Layer 9 of a small transformer language model trained on English Wikipedia (13 layers, counted from 0, width 96).
A neuron's activation on a vector x is GELU(weights . x + bias), where the dot is the dot product.

Input weights of the MLP neurons that the questions are about. A number n stands for (n - 500) times 0.0019.
n4 (bias -0.055): 711 829 431 302 586 313 378 390 303 303 509 671 562 335 547 607 712 587 376 530 504 461 481 651 504 453 170 538 608 614 437 422 423 434 324 597 406 782 618 488 487 649 535 576 301 779 305 289 405 264 430 541 483 504 483 537 453 316 582 620 508 500 543 629 724 513 517 516 378 225 443 259 585 551 333 508 630 672 858 580 547 765 608 479 440 475 348 695 367 292 580 426 604 606 459 659
n52 (bias -0.034): 288 356 491 476 563 461 672 336 469 457 405 412 580 335 528 548 500 603 508 342 375 304 496 689 827 363 461 622 270 625 573 105 412 315 492 885 421 764 617 428 403 372 415 522 517 361 248 381 420 470 855 658 487 508 525 450 588 547 737 465 677 286 616 572 518 450 371 484 560 384 383 581 616 639 397 593 385 471 517 678 500 752 372 335 492 711 504 583 605 657 743 542 423 157 487 637
n54 (bias -0.042): 643 434 467 455 632 253 360 595 620 793 349 509 549 453 492 270 509 401 590 274 473 514 598 505 371 153 345 509 580 500 676 444 616 576 276 535 156 767 491 600 861 795 479 286 710 418 572 420 352 414 327 643 695 504 469 408 491 401 673 610 633 519 444 647 370 514 631 522 410 542 373 518 687 582 545 538 412 504 427 385 277 435 464 176 556 332 244 233 739 486 764 429 433 627 780 760
n55 (bias -0.048): 899 313 467 336 438 523 418 600 472 559 675 685 544 406 555 639 465 377 285 93 364 589 520 672 451 500 523 633 406 450 700 640 551 134 482 552 436 236 359 240 663 616 360 381 486 646 626 531 453 277 238 361 589 380 478 364 440 383 803 712 522 674 467 614 700 648 468 734 291 759 513 455 522 482 437 581 845 381 675 534 642 279 522 736 569 487 389 355 567 436 258 536 643 596 425 649
n57 (bias -0.020): 578 455 488 400 116 515 428 530 415 674 603 234 574 406 630 654 555 520 615 697 352 594 452 432 395 516 443 569 598 603 477 512 450 472 404 482 500 435 679 556 539 597 600 546 366 603 706 403 609 412 407 646 200 548 474 261 500 666 627 323 392 284 335 708 418 644 436 518 739 587 434 706 394 458 413 489 379 548 692 548 217 351 638 392 468 444 407 581 428 423 618 481 380 656 610 685
n119 (bias -0.052): 437 300 691 436 695 469 573 461 634 566 476 767 538 201 607 535 826 536 610 602 612 464 371 400 504 658 403 360 768 751 546 623 370 480 534 366 445 361 395 661 559 412 438 481 325 434 389 481 385 519 371 763 798 671 409 493 535 435 481 363 390 608 516 435 639 639 712 386 419 548 384 611 411 403 346 431 253 635 469 594 196 637 466 405 573 534 462 586 459 621 465 527 382 481 437 458
n122 (bias -0.040): 752 424 392 455 287 477 336 546 416 477 319 774 710 688 496 351 668 419 582 337 655 664 447 632 522 565 436 495 550 651 655 368 458 467 190 645 139 564 706 719 514 437 265 394 514 660 486 339 285 381 402 662 720 455 527 663 519 514 737 375 603 462 896 402 163 370 500 448 486 486 686 721 364 477 627 504 500 518 546 635 665 448 194 536 237 402 473 257 611 551 284 652 374 340 698 650
n126 (bias -0.052): 509 342 440 431 400 369 384 527 715 451 547 418 596 352 471 619 331 90 632 468 478 657 552 460 809 628 203 518 279 661 500 426 601 589 191 719 341 545 662 616 729 235 492 784 514 572 491 579 321 374 509 460 656 443 513 435 414 513 496 427 728 468 685 496 665 373 527 662 433 286 487 611 392 451 504 256 652 408 368 419 378 671 456 685 750 566 487 556 950 731 347 504 810 477 383 375
n129 (bias -0.046): 661 447 521 286 411 408 541 600 267 570 271 470 131 727 734 470 404 612 516 487 326 372 470 492 345 627 458 571 553 475 446 291 513 552 468 548 307 367 666 339 411 402 504 692 684 379 410 455 576 500 516 692 560 757 553 713 529 405 589 529 699 637 641 573 572 364 393 623 359 375 532 803 468 425 91 691 700 355 609 504 475 571 627 455 700 358 638 404 250 684 596 589 439 542 412 529
n178 (bias -0.043): 500 506 582 562 477 460 407 490 547 487 528 274 380 514 509 544 571 535 468 568 493 531 512 388 637 463 420 550 539 327 573 493 211 733 416 401 715 783 560 463 544 438 506 573 369 413 395 467 497 430 565 592 572 474 425 362 611 467 353 537 526 764 565 664 565 434 470 446 301 466 709 681 478 360 513 478 579 629 379 672 273 544 372 350 274 678 571 539 532 369 393 565 444 560 506 681
n248 (bias -0.050): 399 565 156 527 261 528 486 581 378 265 595 468 675 395 422 486 507 511 443 568 525 645 462 630 531 644 390 415 681 416 623 471 568 430 387 568 447 694 408 607 687 552 553 659 404 486 368 407 803 609 531 566 395 514 503 299 397 430 469 475 514 522 645 454 266 407 458 544 539 748 531 270 544 620 535 708 580 651 393 522 599 547 413 694 613 442 548 442 318 536 532 486 392 666 520 346
n293 (bias -0.048): 633 540 347 630 641 601 622 493 523 296 454 779 431 508 383 277 439 546 584 696 622 786 393 574 573 329 504 818 405 392 648 515 648 438 586 422 248 426 530 791 557 518 510 608 623 593 588 460 519 507 595 467 481 475 471 478 271 386 384 364 496 289 462 421 413 308 692 415 533 546 406 401 443 567 585 580 511 551 440 398 328 546 306 638 328 623 623 418 351 410 724 445 584 593 418 611
n299 (bias -0.053): 213 523 799 310 391 509 491 674 447 341 720 519 560 689 535 514 455 451 513 395 383 746 411 495 491 701 717 358 602 462 566 321 371 647 491 558 106 693 613 574 385 620 408 392 325 801 458 403 577 63 629 269 553 468 316 305 125 687 472 529 573 471 452 321 404 584 579 406 561 320 450 162 365 420 761 544 678 441 790 594 443 733 505 781 686 454 587 563 535 386 755 693 560 524 351 598
n309 (bias -0.038): 422 519 357 295 621 370 276 442 290 529 430 500 519 396 699 495 519 366 573 42 605 623 775 452 439 119 505 673 472 371 371 466 270 485 342 362 587 653 136 438 343 915 603 495 789 735 401 547 422 361 420 670 490 594 552 329 519 747 739 354 528 460 717 589 417 681 619 331 452 322 648 509 468 476 429 424 756 658 553 530 384 463 773 275 653 603 369 426 475 809 799 664 391 317 495 495
n320 (bias -0.052): 551 452 625 831 443 309 648 532 670 428 618 555 755 365 412 459 491 341 517 367 81 444 581 487 416 486 500 423 660 428 414 398 293 500 618 474 358 369 229 546 256 478 504 645 468 324 687 619 505 731 597 825 588 217 522 461 272 836 482 431 601 407 430 345 611 661 684 453 275 827 417 874 426 423 796 309 597 425 596 457 477 625 464 588 449 526 403 530 219 568 377 306 665 432 574 500
n349 (bias -0.038): 328 635 432 332 525 572 362 444 688 510 143 308 251 563 712 692 510 463 607 812 178 668 555 581 811 432 536 562 308 280 648 222 698 575 178 622 495 474 602 608 484 621 467 669 181 567 465 485 772 500 160 203 484 530 485 707 495 327 555 712 320 637 315 524 490 220 434 977 546 447 426 500 769 418 464 769 526 714 738 365 294 378 319 535 486 580 430 362 662 588 716 470 500 659 337 774
n370 (bias -0.020): 631 448 592 762 469 630 635 475 606 532 217 529 427 647 467 504 569 485 283 435 722 588 436 575 546 420 468 554 489 403 307 537 438 373 382 593 562 453 650 457 573 479 383 399 651 496 313 630 496 704 535 373 137 616 486 614 399 571 314 551 490 445 463 384 390 248 546 507 521 600 607 415 473 522 575 591 316 469 623 262 442 479 542 563 804 497 329 369 557 442 349 556 496 360 707 496
n373 (bias -0.046): 370 671 617 812 538 253 304 412 750 343 628 536 829 667 383 478 763 559 425 464 448 568 583 474 517 446 421 637 314 421 399 604 558 395 606 278 434 710 237 205 706 453 414 469 575 443 435 423 545 509 277 681 657 182 560 449 438 761 530 331 551 306 342 594 706 228 417 329 426 582 508 297 555 500 487 623 612 453 571 417 456 508 341 448 578 397 423 597 745 769 738 693 366 438 492 661
n408 (bias -0.060): 607 644 392 454 320 547 571 559 320 575 632 585 681 288 687 551 463 317 404 615 555 353 727 471 645 337 399 483 687 584 718 483 290 443 810 512 496 593 736 694 530 425 327 504 297 158 434 566 440 382 430 641 616 335 380 492 687 396 710 538 496 179 678 410 345 682 588 448 454 326 687 728 448 268 433 595 405 627 543 482 386 420 475 706 468 533 512 398 611 551 728 204 450 584 455 462
n421 (bias -0.063): 715 570 569 45 556 473 571 500 578 299 500 632 491 353 512 545 565 565 674 605 634 518 311 442 399 358 253 779 421 647 580 325 733 654 500 444 364 509 558 545 413 403 546 662 347 321 310 355 386 504 833 443 358 276 553 548 405 558 623 591 574 583 242 716 523 203 651 449 844 546 613 204 444 652 496 294 417 513 310 642 289 368 491 447 411 517 212 660 557 707 491 456 619 742 625 713
n444 (bias -0.039): 387 504 449 369 676 625 410 574 479 192 513 412 279 428 603 864 727 628 434 366 488 602 304 525 476 660 483 372 610 397 438 326 529 552 304 504 454 467 521 599 332 813 492 546 732 603 459 355 673 496 520 370 428 476 654 253 829 598 484 421 259 559 500 573 614 630 541 425 516 705 516 301 330 686 582 608 225 488 563 313 575 311 569 472 737 371 336 532 639 720 434 568 447 380 508 500
n455 (bias -0.041): 428 413 272 439 600 653 636 526 470 596 631 530 449 603 749 519 371 216 419 282 323 565 447 676 416 274 686 537 460 493 570 565 417 601 582 454 208 415 507 646 474 577 552 270 560 659 566 554 398 567 478 638 655 511 279 396 571 566 514 241 287 447 511 448 595 484 412 504 581 534 582 391 380 708 570 625 394 619 436 438 511 652 369 587 395 504 630 218 562 414 500 413 478 567 411 757
n465 (bias -0.052): 724 380 689 279 555 434 662 443 366 434 244 576 765 505 403 656 814 682 400 375 277 459 421 526 586 527 267 610 396 566 535 414 576 793 326 458 549 886 579 516 518 630 557 504 341 680 370 264 572 311 457 608 365 595 676 635 216 509 513 580 517 382 708 386 469 302 561 462 303 663 780 790 689 395 426 545 554 432 496 472 531 349 457 440 533 530 654 398 408 125 262 449 414 430 420 526
n466 (bias -0.040): 322 615 396 606 716 451 468 488 632 278 508 656 492 683 571 488 563 626 680 233 290 438 544 597 428 620 496 630 208 55 411 342 227 513 661 632 611 528 767 448 397 432 610 484 410 504 612 278 496 557 738 707 562 528 508 609 422 552 385 529 583 458 266 470 463 457 407 369 548 663 574 644 620 585 641 599 421 610 606 662 476 508 504 556 439 457 98 508 457 618 427 559 516 346 395 388

Each question shows a token from some text and the vector x that enters the MLP there. A number n stands for (n - 500) times 0.0089.

" team": 497 506 358 607 495 512 376 517 499 586 582 485 548 563 303 450 302 404 599 470 604 521 681 339 446 529 497 330 529 504 500 786 669 508 399 371 474 646 519 503 198 457 560 168 544 577 387 511 437 485 562 394 343 542 482 517 514 409 598 460 451 556 499 638 509 576 458 511 457 617 241 703 613 551 529 648 327 521 467 566 530 542 698 522 473 602 775 409 355 415 427 501 635 563 533 329
The most active neuron and its activation: n455, at about 0.34

" of": 380 578 301 635 444 479 419 376 339 592 561 426 672 575 372 411 480 337 763 544 577 436 639 418 404 583 465 412 611 564 641 673 576 471 421 503 460 536 420 433 284 460 502 521 594 554 346 581 374 474 603 198 403 584 578 461 489 497 577 451 552 544 411 771 546 533 427 482 427 558 255 552 658 492 609 544 318 560 347 691 517 545 593 490 245 523 683 517 523 524 477 509 624 457 549 464
Which of these neurons fires most? n52

":": 473 712 526 531 474 527 510 497 501 599 497 503 471 403 469 464 386 355 563 498 486 281 593 569 503 486 578 265 510 577 542 699 636 484 468 381 453 658 556 495 278 561 324 313 576 504 368 636 346 482 579 247 377 517 597 721 450 538 481 535 617 664 421 609 495 498 403 432 382 656 380 601 666 688 613 679 341 512 353 454 452 527 570 534 377 563 716 375 448 375 414 441 542 468 563 424
The most active neuron and its activation: n370, at about 1.6

"\n": 395 539 292 621 351 484 334 496 469 548 489 466 373 625 417 662 388 442 674 553 510 409 595 395 520 483 434 379 524 564 597 618 686 563 422 464 515 601 571 517 256 397 495 325 641 478 441 604 444 577 505 196 462 485 647 560 341 436 558 383 531 598 410 692 505 551 460 388 570 634 330 589 598 491 474 659 302 626 559 556 537 656 576 576 380 699 532 402 460 494 473 607 567 496 327 410
Which of these neurons fires most? n349

" th": 467 499 430 482 521 500 389 336 365 618 717 521 497 560 456 427 421 426 453 499 612 434 768 407 549 510 472 422 502 409 558 625 544 501 343 355 616 706 682 539 197 581 564 352 581 451 388 425 307 464 351 314 393 662 560 410 507 475 515 515 480 506 475 676 589 507 512 427 517 546 211 648 726 433 483 593 282 509 417 547 535 497 632 570 535 569 721 514 402 612 604 573 579 597 433 352
Which of these neurons fires most? n309

"at": 501 526 354 428 515 525 453 401 338 561 593 536 553 604 401 450 400 480 532 444 636 626 643 380 530 360 543 361 642 539 484 504 688 648 454 378 569 584 467 475 133 442 541 334 593 480 435 546 408 498 464 308 333 475 499 595 471 453 518 488 534 606 470 779 501 496 581 368 496 533 328 696 643 448 582 698 341 442 398 528 610 470 757 507 233 598 671 605 512 449 473 484 622 433 520 334
The most active neuron and its activation: n309, at about 1.9

" ret": 531 558 444 576 559 537 331 432 353 685 622 487 597 624 421 495 473 563 512 552 585 372 640 398 543 503 527 396 509 516 539 594 760 473 323 303 519 586 631 424 188 472 596 249 653 567 454 398 335 433 429 311 402 496 432 529 489 584 528 564 453 588 489 755 493 435 459 435 391 505 411 655 650 376 504 727 311 634 421 487 519 563 611 519 410 574 652 460 378 413 602 481 643 522 466 312
Which of these neurons fires most? n465

"c": 404 648 367 540 314 453 544 457 424 716 674 502 507 519 440 471 633 488 627 580 445 476 581 312 382 486 521 460 539 573 575 626 667 655 347 433 660 553 526 450 268 345 360 350 541 503 459 557 438 450 531 293 397 604 460 672 526 508 540 518 441 588 516 721 741 485 458 498 462 522 314 589 680 484 472 530 353 458 462 460 761 429 665 627 361 568 561 425 445 303 378 474 524 478 434 333
Which of these neurons fires most? n465

" w": 352 576 420 612 542 488 354 312 465 536 555 424 525 669 308 519 396 457 551 660 647 394 736 523 480 423 483 297 565 449 507 562 538 484 322 452 467 580 565 468 145 484 709 277 532 425 458 475 385 443 541 350 414 702 622 506 492 540 479 478 415 509 518 764 649 614 327 473 545 519 232 566 641 440 543 655 377 554 532 587 559 491 638 637 443 552 557 521 432 515 469 587 527 517 452 407
The two highest activations, in order: n4, n466

" for": 428 562 277 509 512 511 291 407 432 559 582 383 655 564 234 409 426 499 670 525 555 466 712 374 462 534 336 293 574 552 561 725 571 468 395 515 375 625 578 522 151 493 465 432 575 536 403 591 419 472 529 367 384 592 595 504 440 517 621 445 466 561 431 689 488 510 431 576 443 545 328 621 592 540 581 633 321 581 424 551 557 521 611 581 272 565 692 478 389 453 544 574 615 486 622 519
Which of these neurons fires most? n122

"n": 342 572 583 448 428 413 426 511 450 578 665 464 540 574 194 492 372 423 595 407 512 518 597 433 399 614 583 341 628 394 574 866 713 531 455 368 590 548 511 420 456 415 491 301 610 435 518 461 465 501 510 280 392 595 556 550 633 619 491 374 485 493 441 732 578 487 543 472 479 626 259 660 473 328 544 520 362 634 542 576 642 359 508 568 338 588 620 489 621 283 392 539 608 502 510 413
Which of these neurons fires most? n57

" K": 503 648 413 680 408 329 457 450 550 627 587 480 580 662 342 470 454 437 589 460 584 368 555 438 479 460 533 375 524 457 577 702 618 427 437 456 533 643 512 432 273 333 536 309 560 509 428 550 469 527 565 160 454 583 620 394 477 522 479 425 406 590 439 633 534 395 375 325 544 508 322 680 544 455 475 814 353 485 495 594 586 559 628 549 427 712 677 448 547 493 498 609 567 511 380 359
The most active neuron and its activation: n373, at about 1.5

" in": 530 482 263 526 461 412 368 525 414 508 521 361 648 642 316 549 399 445 717 465 524 461 647 458 462 571 514 382 535 518 567 548 703 406 344 390 488 613 495 543 235 484 459 301 645 455 386 568 345 499 544 208 421 751 628 578 454 555 498 404 493 643 387 654 471 415 366 532 538 644 459 578 578 502 608 616 324 471 508 593 668 470 592 521 365 709 608 553 498 467 442 591 565 493 485 359
The most active neuron and its activation: n122, at about 1.6

"m": 475 518 522 469 458 334 399 416 442 537 633 545 592 597 589 598 469 481 845 444 547 431 550 376 459 534 621 234 688 503 616 824 626 419 459 468 329 499 596 420 176 440 509 359 457 405 510 573 478 384 632 251 373 624 561 560 432 522 419 540 491 662 457 742 551 522 544 514 412 473 330 594 439 498 429 668 417 462 487 636 519 488 587 499 428 594 552 425 395 487 509 470 619 443 521 324
The most active neuron and its activation: n299, at about 2.5

" he": 542 593 349 563 509 501 385 485 483 549 750 463 454 529 340 515 379 437 613 546 537 370 750 350 406 571 575 439 538 556 578 631 635 502 398 369 663 663 576 439 196 400 643 226 519 500 330 612 435 473 466 286 401 435 575 508 494 503 490 485 578 544 446 598 589 640 374 482 367 492 398 665 652 397 436 630 229 475 550 596 563 549 644 569 448 631 529 525 456 418 527 460 609 535 410 346
Which three neurons fire most, strongest first? n408, n178, n4

" to": 490 633 379 579 433 529 365 521 391 552 602 393 573 575 302 545 387 458 549 538 587 495 714 422 464 583 529 393 641 511 610 605 694 394 380 496 476 706 533 564 144 479 582 421 483 410 257 621 384 434 439 270 402 578 641 433 478 468 519 441 481 579 485 596 617 456 385 472 388 479 357 697 611 481 557 601 321 449 582 534 618 581 575 511 269 593 603 564 475 367 593 530 651 576 444 358
Which of these neurons fires most? n4

"iv": 287 661 422 482 571 473 452 456 464 586 699 529 536 460 475 588 526 501 534 518 481 512 429 345 527 607 595 318 650 671 476 566 614 509 376 368 633 562 512 380 291 509 418 360 662 438 553 418 445 506 572 291 283 485 470 561 560 539 490 475 535 554 451 843 516 549 417 471 411 587 262 636 637 453 566 707 298 433 354 498 421 352 712 487 400 696 643 464 501 539 521 426 650 455 494 362
The most active neuron and its activation: n444, at about 3.7

" January": 449 532 398 543 466 536 488 555 474 400 497 413 565 610 256 554 404 367 623 416 566 489 550 381 409 407 424 450 557 475 566 716 680 431 351 388 545 626 551 681 223 499 545 253 688 590 500 570 452 486 502 199 548 502 522 599 474 454 608 479 497 651 430 706 583 408 347 424 566 487 206 669 504 583 581 566 356 573 493 525 501 489 677 550 469 596 749 511 414 444 433 477 676 533 395 326
Which of these neurons fires most? n293

"ed": 249 562 289 583 460 462 441 570 417 578 586 457 550 478 313 517 496 512 618 450 532 460 599 448 446 428 555 352 525 536 565 700 646 355 412 538 624 607 502 510 220 396 578 565 483 428 238 631 381 442 569 247 373 495 502 457 474 565 602 446 590 634 448 686 546 427 646 532 508 513 279 576 573 533 568 563 252 531 490 673 628 502 490 487 420 574 727 464 418 512 490 618 747 400 510 403
The two highest activations, in order: n52, n248

"anc": 439 550 319 602 574 487 337 386 400 536 523 578 562 387 233 497 435 488 643 517 491 492 364 483 470 513 551 294 641 602 537 751 712 508 394 444 565 497 455 391 315 486 616 283 541 529 526 562 502 546 648 230 303 516 569 629 518 420 596 428 588 577 430 667 623 448 556 522 427 486 230 566 542 639 516 606 339 503 391 505 511 492 548 582 424 544 652 366 550 586 416 634 722 507 563 281
Which of these neurons fires most? n444

"el": 360 693 459 660 516 429 592 567 503 515 501 461 613 491 376 464 396 430 541 473 582 417 672 423 299 601 638 422 582 577 645 743 556 482 438 316 558 656 534 430 315 359 466 261 665 515 364 570 509 542 510 179 369 761 506 585 458 445 531 477 394 485 562 579 509 515 480 544 475 466 316 566 627 616 508 510 368 470 385 502 717 575 474 548 317 481 651 521 495 465 296 413 740 549 397 446
The most active neuron and its activation: n455, at about 0.13

"i": 462 620 434 561 436 330 446 433 454 695 702 517 504 557 434 515 450 356 491 379 519 476 656 428 466 619 559 413 504 529 654 789 656 550 484 368 463 582 544 370 347 477 445 300 517 519 531 559 528 580 495 196 372 606 490 546 474 558 623 443 496 565 457 713 596 565 465 415 422 538 351 538 513 606 462 613 281 444 542 590 662 353 666 503 260 689 556 439 591 395 409 525 566 551 416 152
Which of these neurons fires most? n55

"p": 489 599 476 446 441 435 363 361 566 670 575 498 592 510 389 462 503 404 647 407 630 330 624 424 388 381 599 413 512 549 505 762 524 402 281 439 399 463 587 537 277 455 566 422 608 469 426 735 515 547 421 134 273 629 545 511 459 463 616 525 478 574 523 682 692 425 668 588 481 570 414 607 603 381 380 580 354 404 516 540 693 555 504 548 513 496 511 573 446 507 481 517 661 349 488 443
Which of these neurons fires most? n55